Layer 3 of a small transformer language model trained on English Wikipedia (12 layers, counted from 0, width 128). Numbers have three digits each and are written without spaces.
A neuron adds its activation times its output weights to the MLP's output. To switch it off is to set its activation to zero at one token and run the rest of the model.

Output weights of the MLP neurons that the questions are about. A number n stands for (n - 500) times 0.0017.
n23: 617436530550341716462605567485829554474560421633181514599507496463403398370403605525386401438383448376296536742453606385457571608863442372521472600609169453446674619410351500492318549689566655525706542564531636464703478378515651471438537513421554478537367471485364450542454423583522447458458272368449544525572474322605455715536581583560609765663631452235413249359481441452528293628492
n24: 475523413661615726293459527598393531463447269567442377404698716292350678493605632420597728614614578740270727307352711674535341616758294580510472483443612473348532610479468462469597199381548462321400284578428411604390507504598432376596404374601485553437521412504329554500392504485411541500648331456610427555438290537685442591398601482620599475539671392604679391586413455660413557590612
n37: 459263503380543624540333511540571746512463587624253397317461400612565439459530567466594417623586670354598396521352411417402388588680676579312515518196398557504871467292590575407368596481504489309567341545403453328665133264390579546592801401681389422337607658558576588507369423614675368408614518475619649561492519371443552496405329390696632563324485543411465398923472337540449518538412
n81: 548527756984377310558486590328625271457570367508351535500299438625597518463519449560493486525231764428540455815485619440710504551608450473382558278482582447463474591554510702560679599558600518384393518489543534645223290670461292605378580360507451322435613424600504507478241471601427605551653601338496360568522390496323411337711515421648422704476453465692535344469492741320632562429583
n100: 637691555339651723635668359670645444204555525655651612489470469577638605453192471391416182291704418630385474377468589552272465454413666617500450412793520448249606418592349281597571593750561794623429387543409520461435415504413646612532508422623379653504732431394559574547650369412451361465401344695349544436365480574553514517604553512405413809746489689177496537578513420240557422405579
n106: 493477717434630531446493327578522409835500294462423595634666839428500398347455554677471564667441550539572549176329405478588602435312648504376723517471716641306699442356644523484519475358557600624636300460667508393443504571419660642652466500530530550454525625634308486361500331459515437283536587721550553361504485404648445687598285522527370630238539558653600399911453457536618416641269
n129: 492252528436516536567547732604606489603413544504554724551610568521607562651708432550588522354610618633663542333312449573421693474283405299434393665504680737546511163463706564651504481445346419632356620466233767325454238309560520388246543755492407552567534668539310561605606388604496578493517428482445484388423305247359517479280773400377435272583585603622514508607307585555419425332496
n179: 447532660588650459694431532500371507388508480500620482314797727614485606492670560403585544309386532504273619376172567558346580250301610500526701661375654642350443425481483420504581319413334730704287285439449571691487453704380318631551551460331442544417260414338407464754531440496611669493294540536445379609307406413278325534387563639332500567579437675559475339489456544574445338580205
n195: 340486257514710416359409407301456608375480601525808614425445551526410503299587648437361615563428457507370393369420429382339572748637556609556517274656510429212473439550442608489497473372543500560332493609678525713440567500417602385500542604569468504401291595671525429619438604437379742574472406363316489605341391475602480519228389424446490618598397411571407594558391244603633544386465
n249: 742511481395338691507468567454577716337426389353574384578494493589385587470400475500503624533588381513474617039456594620360474513575487626598365763409555459757449704411578475438428540444398474606493433729454886568571598511610547596298455494306452614444430424461597411618527540603570862573588637593575625676490490454519570478366447452287422477374299426633541414476529480697480640422394
n263: 582562271641500695392392613478404385554510591371335690266500500513517421421608653514607523507184457497480481554395585221534504507441364639427460601633531594246635568443319482493590469539518483688620449558457450635489390670388379304429525601566496374286497539468449484654431399549532563273565946726503504423542599414480389481328382420663490720470651493618526496490460460483507344458531
n267: 529349549510378392525432457744445642480351600520556435407460426607351466552424318590412437541471497620465157352441671533535622417572484610475579821535484553743783596357509456531277625470382415542685426497481500480489349559657607444547691688448646517365350630291486381558324669427537530503588402401522410421612470409534283568510388487466522573486503734362414678344483639421475519631522
n285: 407363497536590527786490293412550503538586485264479565659493729331612493464496489283476576451507575479514412905453470551303800324800452477441518534507558670325363489433275375457562561391302619466435643478583205352714675681432711478615541551442375417459734452556274575615569267339421373603322541325413290471522533560645583269570646529485517351551528421496456618444599507567469575482492
n305: 510779527426664565588442527561426269514542463584519558577331708370509460506497677454494808394677483531547841363510417598553525285487345479559503591423582560275574455648468463771705494450497444350574526513512664510525440472388723667327377567665549473583465434574219479538471576592473405443416463549410546536402546429580593365263436526524457586602327665617567459436589459412569557500514
n309: 507616546518316613472604424399391476648535399562652618419268665729531635753152478547603520473528518507279394550682679246458720600408510361527552408581557376457458731687525537481343570482676462373440476658684474457516551659611650389442573316550540278657517573397523467542702445604496484295608450517323384399632431452439520508536353450634686396380528526438560474740553380311609420294702
n310: 438507436454459503567472457328539460254691552480528220572427529451316481406460638637386522535429490433392220625351487487468533439356556393576334608782398354193356532567544377623569523609676560614604436419484338798798416612336375474423436565395543500412750483490257552490454634546418697478541371419462694560507564493537631367547649467572497433411478534591549503412555440506585445503548

Each question names a token from some text and the token that comes next. It shows the activations a of the neurons there, in the order above. A number n stands for (n - 500) times 0.0043.

Then comes g, the gradient of the next token's log-probability with respect to the MLP's output, scaled to length 1. A neuron's effect is roughly proportional to its activation times (output weights . g). A number n stands for (n - 500) times 0.00077.

" L", then "."
a: 503506506507504555526504498571502500498538463491
g: 458364594398627514350568355357404450625286487557362349562472531377444422574465466598524405502457284516506624337382416347566512545618558437452562497424400638469527350409408706578534520512442542594476467563467457379609805603375384656148390599432389628370321307664500467352543434573589487533347530635428413564654489456470288763344381512344362499521471478615572521495223105437420437482472
Which two neurons, each switched off alone, lower its probability most, in order? n106, n249

" to", then " their"
a: 489364499486467487486502469499584516507604472487
g: 270309601542446505496501670555293428696592280431560604366434673571463420445453556724659222444655364602385531547381456237613647549315539480501471583611535670337588334548431374682503504673388535391357676384579429582500359416353446400548466608433521584432761452571388512439744318554682477507537480428404297327646571488423626630315462507390495586480469458417317349507451588408487451475617
Which two neurons, each switched off alone, lower its probability most, in order? n24, n263

"ch", then "ó"
a: 498441499466478515491489416500497553453490496497
g: 464572337475388435590629605406515470464486624743488377540366638272615560289528448576437626566400630353589600467504351520371717610507375687376592414369577496633585703514744480450488611538545456601524522503536505509472615721534661629404665440460505430431500455609476272504684336220514593363378542487639583789638373541376504400315453668633548516646702687292379406428608437372620519532531
Which neuron, switched off, raises the next token's probability most? n195

" pro", then "duction"
a: 502502514464498460489546500506500528505502464499
g: 430556446593550635355742335774711592621526424528468456752349783518453687525533568429573514415414588461512503446525462394387579336458575470793539423533565544476491586671717449502539628454547429338474380530479629684552469304330647571540603591533669330448484725667282517430696407407418437300321526550564348474495614631670455648426551546533494454311613381611282486538400598411519593661514
Which neuron, switched off, raises the next token's probability most? n106

" L", then "os"
a: 500477502504523537533526491586481495487517460496
g: 414393586588679426506482583624488509693669554443487294615423792643615438517311500529407313436537581645524486618483462556529590538532538401519430368443476438355560766520437329572367519458661608576380551567632526580661805448472446351420666555501675430324615514452406414595613560322663337434519541277641483525587343355622616525711400611435429473619622480138456501570584475588619365251500
Which neuron, switched off, raises the next token's probability most? n249

"27", then "th"
a: 500503524493491480500510475473480487475501489439
g: 415549593443472542586532471495433421274557638596514404577347540537580492482320653538516484526437413504562338589567393580447491552645419560691486433541443435568514553378680442485648559496488517431453377710539451448531460266499702578479716425397311710652325529421714500563474419502567697470507489529472461282482395448346700315622874573493444552308571426654835348503703719451759371390582
Which neuron, switched off, raises the next token's probability most? n310

" at", then " any"
a: 497523515427514495550518494500501606501566461503
g: 611466465629377549561553580602313496518555487600611507354651481604563328579441393217629412422609328532588292566455594443497547356482472617349433561312373464675535368365449474568282554549278443648522579556666523563516660418340467771473320662358644726432750575660391540556345518383498496451543506554378249422477604359582536447264474463296501342535572574693291640619423418607554418492486
Which two neurons, each switched off alone, lower its probability most, in order? n267, n81

"ack", then " T"
a: 480500493180450451594508452507500495490499462536
g: 501408597437770607543651639261439390555619524451380394622762438466728579530548395266562434373484381614544307476366416400300487377392610609439489549551533512443582316494545310527382393464703487568452428476480422464431531733265587567587500415607465509348379576548767645589435404304392655360639468517599370748502548280439432522412485394678522308634459587455478518549259483487561400528319
Which two neurons, each switched off alone, lower its probability most, in order? n81, n129

" cont", then "act"
a: 497498501507483511485516501447507476525501498500
g: 346575505441312643348505630532424512472406474461575610508446422515390580545339573408559456562635549497527339469498674607519403324303347443514505660572560525673348248478567743573418571217675467464513465532388448290444545417550675372734349490357574309359307461590501540288598669502540529572459252736354482290397413394477636481426432577621465405404602309404476559500343641531393452701688
Which neuron, switched off, raises the next token's probability most? n285

" around", then ")"
a: 479459491484457484521573491499482507498787448501
g: 411545603401497307545424290662348627648598374595511399511360522445368172658380594235475529544490566503679505425601404522542478495423648513505615355520397481555541406588635670485615340450428585482525615693599450346451249375511366456516299335594524404489407334442484493341449349433541252410571555288328522379614402769556433429436453474638509418442430427376747416543425466362521697461743
Switching off which neuron hurts the next token most? n305

" will", then " pre"
a: 450499472506500536502638464499468499444496556524
g: 438604372430442394432627485258563461469414473490433794306551212426613616611633626671308398450503432510415450486345568558402574247622665326618565519602543519611504411538503290438697529532375561540540335382586576543630595678237784623655626625658449431451390479448520488524592605513423486559489535632554488399498416553560700436555673558206596513383625581539385502554475507489449411338216
Switching off which neuron hurts the next token most? n179

" G", then "irl"
a: 467490478513459533531563498551496525503500510501
g: 540597411467471365655593426708551407522562461610726344890521399675410520439346396412552659500461705379433407702636550534450485478416525379615389279668591548365443580364490204536545592346406362430437552460522512647568619468392529441541609520354496582689642342473648419678432688597514495457494483377499567499535593493596296487628501517487278701702663340482520602528525720568509293383425
Which neuron, switched off, raises the next token's probability most? n100

"er", then " b"
a: 500499503468512520536475456498468675496564423452
g: 562657382460499705522384510497603657183520419371585457472437735383405482307445493473688682482482461604398411427584649559427409513533363542217397337364703180586561527562485573703539566456322345512562468398551409498550352554565532561691315336544628550551721420495410482445256502501462441407410463509393460440472555529582674656406559490601561693529418433799470302557425421719612590457594
Switching off which neuron hurts the next token most? n305

"iss", then "ue"
a: 472476538497485440461527478535488325318499419587
g: 552481642602424340427505567788364401611569591503482436402691511756399477685628298329464596455292317542320544513522492513370358591521620537343506633600640326705604533515670403650700547588509416480419366546250630671430648464613554494496534585588695562441452382621496710511439247466498573530437390446495427271471721398578582600317399559619530621612493475276437376611509474617431528649483
Which neuron, switched off, raises the next token's probability most? n267

" pro", then "duc"
a: 500500542453499465487567501494500510520502493483
g: 616584578532345512483542479405741382552401409518310235562482506538636467605317420598458601467535400618310532549606567404620474516392321606332518282541306489298361418636517534532439410389646634512344415513714560778477611613538533572448513587361259753705501486364366733557491490629404573526584521538565510356682668691309512292445627379516493422545476529665366525544408529514509244413476
Which neuron, switched off, raises the next token's probability most? n37

"or", then "ace"
a: 507473513498501519540510489518553521505516483518
g: 629318598576555520405427583564464617466389465556579613469470517661475432617444400501494448533473290545597295476564346372499645522628604574532682517489384520386708587520255586360516407721474466613636467516549509676489554594360476596561619288761383431633598688279470717610721322420382503510570356481547419592417629167507552549391325251572628653405507514520517483538642675389289380556652
Switching off which neuron hurts the next token most? n263

" |", then " "
a: 470491500495496490501471498483348500503543503350
g: 597614574367354374348554642432500344506500415548595487350545440489715558458356531453475486355484567511575264485717444526581580535631620420368452571521584683596603631329303647656127494535567497452562484554429534419511533614558651356682553564415671714571573469542539355201510548387659396581540464609486473526284398679377600431582331365264450663691566422458604468525463296560418475342273
Which neuron, switched off, raises the next token's probability most? n305

" do", then "ing"
a: 540498438502484516471552520468500503556465605502
g: 778505518394487380526427552681506441348640472330402554425449506433507630685530387417613751643452347343696376456554531520473515604610392380574473473372480701623400553564440414376694671778300443416384461446680653575595446575537455353448606484627669437417512586605526502457687275692605506377556373662564520569425625703380597264630602327397385514512553547689456601507680528541749518484428
Switching off which neuron hurts the next token most? n285

" by", then " S"
a: 505467500476471501500545490590489933502508472485
g: 706449573547534495509801531553471442373501641604465522782426459344498347517400564511517585424424415308541978557629562450720542716634511499700399528536363827466531558637548440537731530495618499521626453727478397554465545428510406432478455395448484502403535305479627453572489593501322602372407688520589740443630454571407434384422488354509375531536439384553548540417730423551417679567367
Which neuron, switched off, raises the next token's probability most? n267

" sh", then "ine"
a: 498485469528476515489489507501480528537544499500
g: 488589368488291648366408469366577373288561670509429300348408531609664336558289244332416658385452405633565759502579520555490360588521546493506510534338489542479448498465494495433460511766648648307504656478567520539510409673313547507628380595398530617624432623592593538445435351792672377424574526381436563286680702530509420517334478338543492291688391625531359607466580526363391460436551
Switching off which neuron hurts the next token most? n305

" W", then "hen"
a: 499474506510496487507500497607506666446495429477
g: 548633384433618531638401374448496490417524322456481688388802565439208425715480549548688418478732454622377519606687428485382537535256659456548398513479392688431594571419425506535567406469495353535283353498421347518475428496342442479597445393437702584139286439438461475536531384599483344601500263353553401439334380500610443676539563491440424667453465443314501502480383515363527502744338
Which neuron, switched off, raises the next token's probability most? n249

" p", then "en"
a: 452558508510517516523508496523516535473490480494
g: 623514438315224446466680699310541572405655395603466491507535667413450528547621466476536497456588448454573605429533527415582333332293663632257527631561416509601216398731690495294548583554463420487580438475535614476611501600654319515493385302410609197590517394189447373419407433521488573734288453306627506432477498509532551456404552482444697340489326622573501563462591449557495485643361
Which neuron, switched off, raises the next token's probability most? n24

"us", then " these"
a: 566496586495527486496519459581455519476478486512
g: 589960479439282785579380622449600476601503453619676541350746477418529580593577341383543526581498493346361223511453363380552471565465384474427509651643440425401642473479384822694393484419439533461431539554259489507630702479346534517387637422496477346531516359560485567616566663462319541437592540506417376341434569397497528483441486499518598379599620503425776607393398482480362550612388
Switching off which neuron hurts the next token most? n23

"riend", then " of"
a: 497466468497503332411504387502537500594552509522
g: 679661390441444493616559546518731493594556492499589465529345335577262574660478512311607224661458461482448618540505432368474502694435593365623387610429448748645493578541440600396593626537534613480376723560531442688469551394317474474537722331478364441571417387451777494468475480433356363374540304420324666303556457430427431531340598308422473635423524510338690447456764330450320504394491
Switching off which neuron hurts the next token most? n106

"ue", then " -"
a: 503450537578459503551471496524513475463539536499
g: 785394593254441565741570507529471591477518599450487474704646574505556600645645476437353374475434363406621491471252371398659633649590559465556533550557493529369613498392474405554396454598774573508483391658464518590470647575484370554500703644577633468464220306534388350266463398480518511546424369420539463757456445378627540469524472334501402471619738514269759406472383428609374377562314
Which neuron, switched off, raises the next token's probability most? n81

"at", then "ar"
a: 488495543649444504551518498536477501527584429473
g: 447568653385393426392588402467446397708590493216316637418327396688529512665472646475699510490203426562521308494422409674507499547389708306622466377468446568435542548619295665666379507546449634503438459451300422467569406596351499484558684525517440794465446679492540523609429353552644626456505303432596497371694259536346521483549690552413527594620409492394472591530361234564560446533604
Switching off which neuron hurts the next token most? n81

" while", then " de"
a: 478493497503517486389498511565499580505504529462
g: 443619501322487570323307369648631510529677555674366450388475575479474441373450465473367436545479439419378417589445556622673450407448509363210565459497369204398473577477697406404398542517560739612628364539532470477475602510357574675568368501484518326542573496529597723481359452491296548454381555301275416274438791476488600430407440437465685503421544501502656477544313164540508284598367
Switching off which neuron hurts the next token most? n129

"all", then " o"
a: 497545512447488490481518496498506495485504502630
g: 352444344514476519512464561599612362413708487605589680458375758240575413437730339461516415486326493675421170441593452539674461388408648455456453412461576357646568479614403536655625442658523364585353489506475511595475609652457601517678290742310698515400480615590449387341601503495589525568680461446488445537536440479452828717509573640626529511450545387657493317505416387582691430447458
Switching off which neuron hurts the next token most? n310

" Me", then "\""
a: 466464526512462512425500481588533497501502499478
g: 528509496555565408551311531627299616656420452551634540530273404642338501474570493605396275526464500542340448551704515555657502545475445469544566484488472542568384621673664657472355606447466456510794471506550441592583333418733548431450632456501578329400650496688552438603476388503708558428394648319529558341693411425508323542542210668496663752568380357357367349428662436372594531656754
Switching off which neuron hurts the next token most? n129

"ing", then " d"
a: 504510504448485538638423504466456479503519554601
g: 445218501463451515595529622483329482326371401531382418338686714512629448377676486424255570658426533714448524569445607554579629593584713642542562558559421581677477347498552292433403492412518708523411443437746567635371426722491575531480527435598452496595449577394576465414354489587404447562319356666508670537406560265395837617460620328436357608538518344677648290568477488437561532469430
Which neuron, switched off, raises the next token's probability most? n179

",", then " when"
a: 482490498453543494484504506494503525505506504499
g: 565511484378483549742734399485572414549536658622453371584556428618330500562415629387653293510501513520559526410392384520561594409476465745412519364630638493507587513517415602390182336254500636418417322819360666524587465538440495392457538308528729678438507603391325602558629408470519419449495317416356410520488542376589466588469469482708342437552599438193267489520524498368461527717604
Switching off which neuron hurts the next token most? n100

" head", then "qu"
a: 521485529511461495486507457508494585639528515499
g: 384449440385494277619706598438439567363595445510374646478483476569504517535418588530529384626457423621531458371385264574646455725515482667382515710470607449620533732556605464522467445376651469591651673604542731516611599578474600506548338437565310325551243518477583531583276371656462375500485564382538576367462240461432485559396726364305576432385614297358498578629288353266476551309499
Which neuron, switched off, raises the next token's probability most? n285

"M", then "y"
a: 490505517497485496477518529535609581500487496524
g: 367526168192640492392595567635505329616561411602454472542661458639361560562475367486580608629702570557592646582470505497509489528530542481508394399523461548396444490396459343707541456331299420396399378507691547623460385552500659706615414502303520530476253334540633530500572415586351428632625384285391420416525503521675445374463817738355454347340635582637633576524637610387564572488485
Which neuron, switched off, raises the next token's probability most? n263

"als", then " on"
a: 501542464400377486497586395512481521505575492494
g: 566507399618533570445697554386561375506446469402566593445598429342351546508671549493353712361463511658690672419467385484698539433591487740378542486588530266468384555378767430493254502552502545622419565438544368381506461581508421537263584584505507550577306660415470524535341347388437599523459507630576447303552546471587367383912531574668619651482435560640323369514226464546691323454542
Which neuron, switched off, raises the next token's probability most? n81

" and", then " will"
a: 493502488493512523526633501507499501520501533464
g: 398434466400442356704549287464495309357541508388535543446561538770337427559446550643547366369644573591390646446375669590523397492610455468305500275729573355543535391558609422458224591584404732460508660397422569478408461510450558492557746290595468689486546416498479489797631328541516431345826433448486588609454523330353460474512444331383615471460623410238485547514408618582447574427471
Switching off which neuron hurts the next token most? n179

" that", then " m"
a: 497549506505511495553684508519459497504519508439
g: 415560534448572482581398478422517696514512567353547436415401615515642399758689414423337672440376471561492434467395477597382524422609366385281651485367519512444237542327346420441516552493437387347227375479586529496542538558443370664492405386274437299688518527600579508412550564425519476629594521441796319415666370575247429538611429632305435789588264442623554283431433545503414563444373
Switching off which neuron hurts the next token most? n179

" I", then "ll"
a: 477522518512430496544464472577446512502512463501
g: 399278303452589457574600460304558466397517544649702396455679467598552488557666625561664615426482443531466370503461580408637601446769560495579399552569496386467586339460357429428771316428745512496448399577471556413497419457522534423327559395491474700620211570390450381317471553525320572649556661461375498499486712592439622345342552408361482597561450558624415481403164670284494314398635
Switching off which neuron hurts the next token most? n129

" that", then " com"
a: 488533528493527477552753500502420492514500509498
g: 403450482529595543448423545447423852628509627396509460877405480716525247491440452421412544322529602397480683489256574634388459372465431614513601394575392434575293474564433334482306586632660355614517473457443455591526547470594442613421352448327512458417489641594568736494533341324777371644456360433611398401780457625291439524454623590400489612587372553598332409509460456547507412455429
Switching off which neuron hurts the next token most? n179

"ine", then "er"
a: 479486484524643652615506494508294714488545534497
g: 551495664473330522536552570608520295320351388586291420801575474496422616443435680449617658657496468483601398519316574386592738587361716646386449684626705516578470423546593572474447596659609510497503409430560488612353405535543528456518657379551452446525581597543462449480668227533605535711428529745489428355504196454423405372264678374624414362445684363401553396597502622546396382435458
Which neuron, switched off, raises the next token's probability most? n263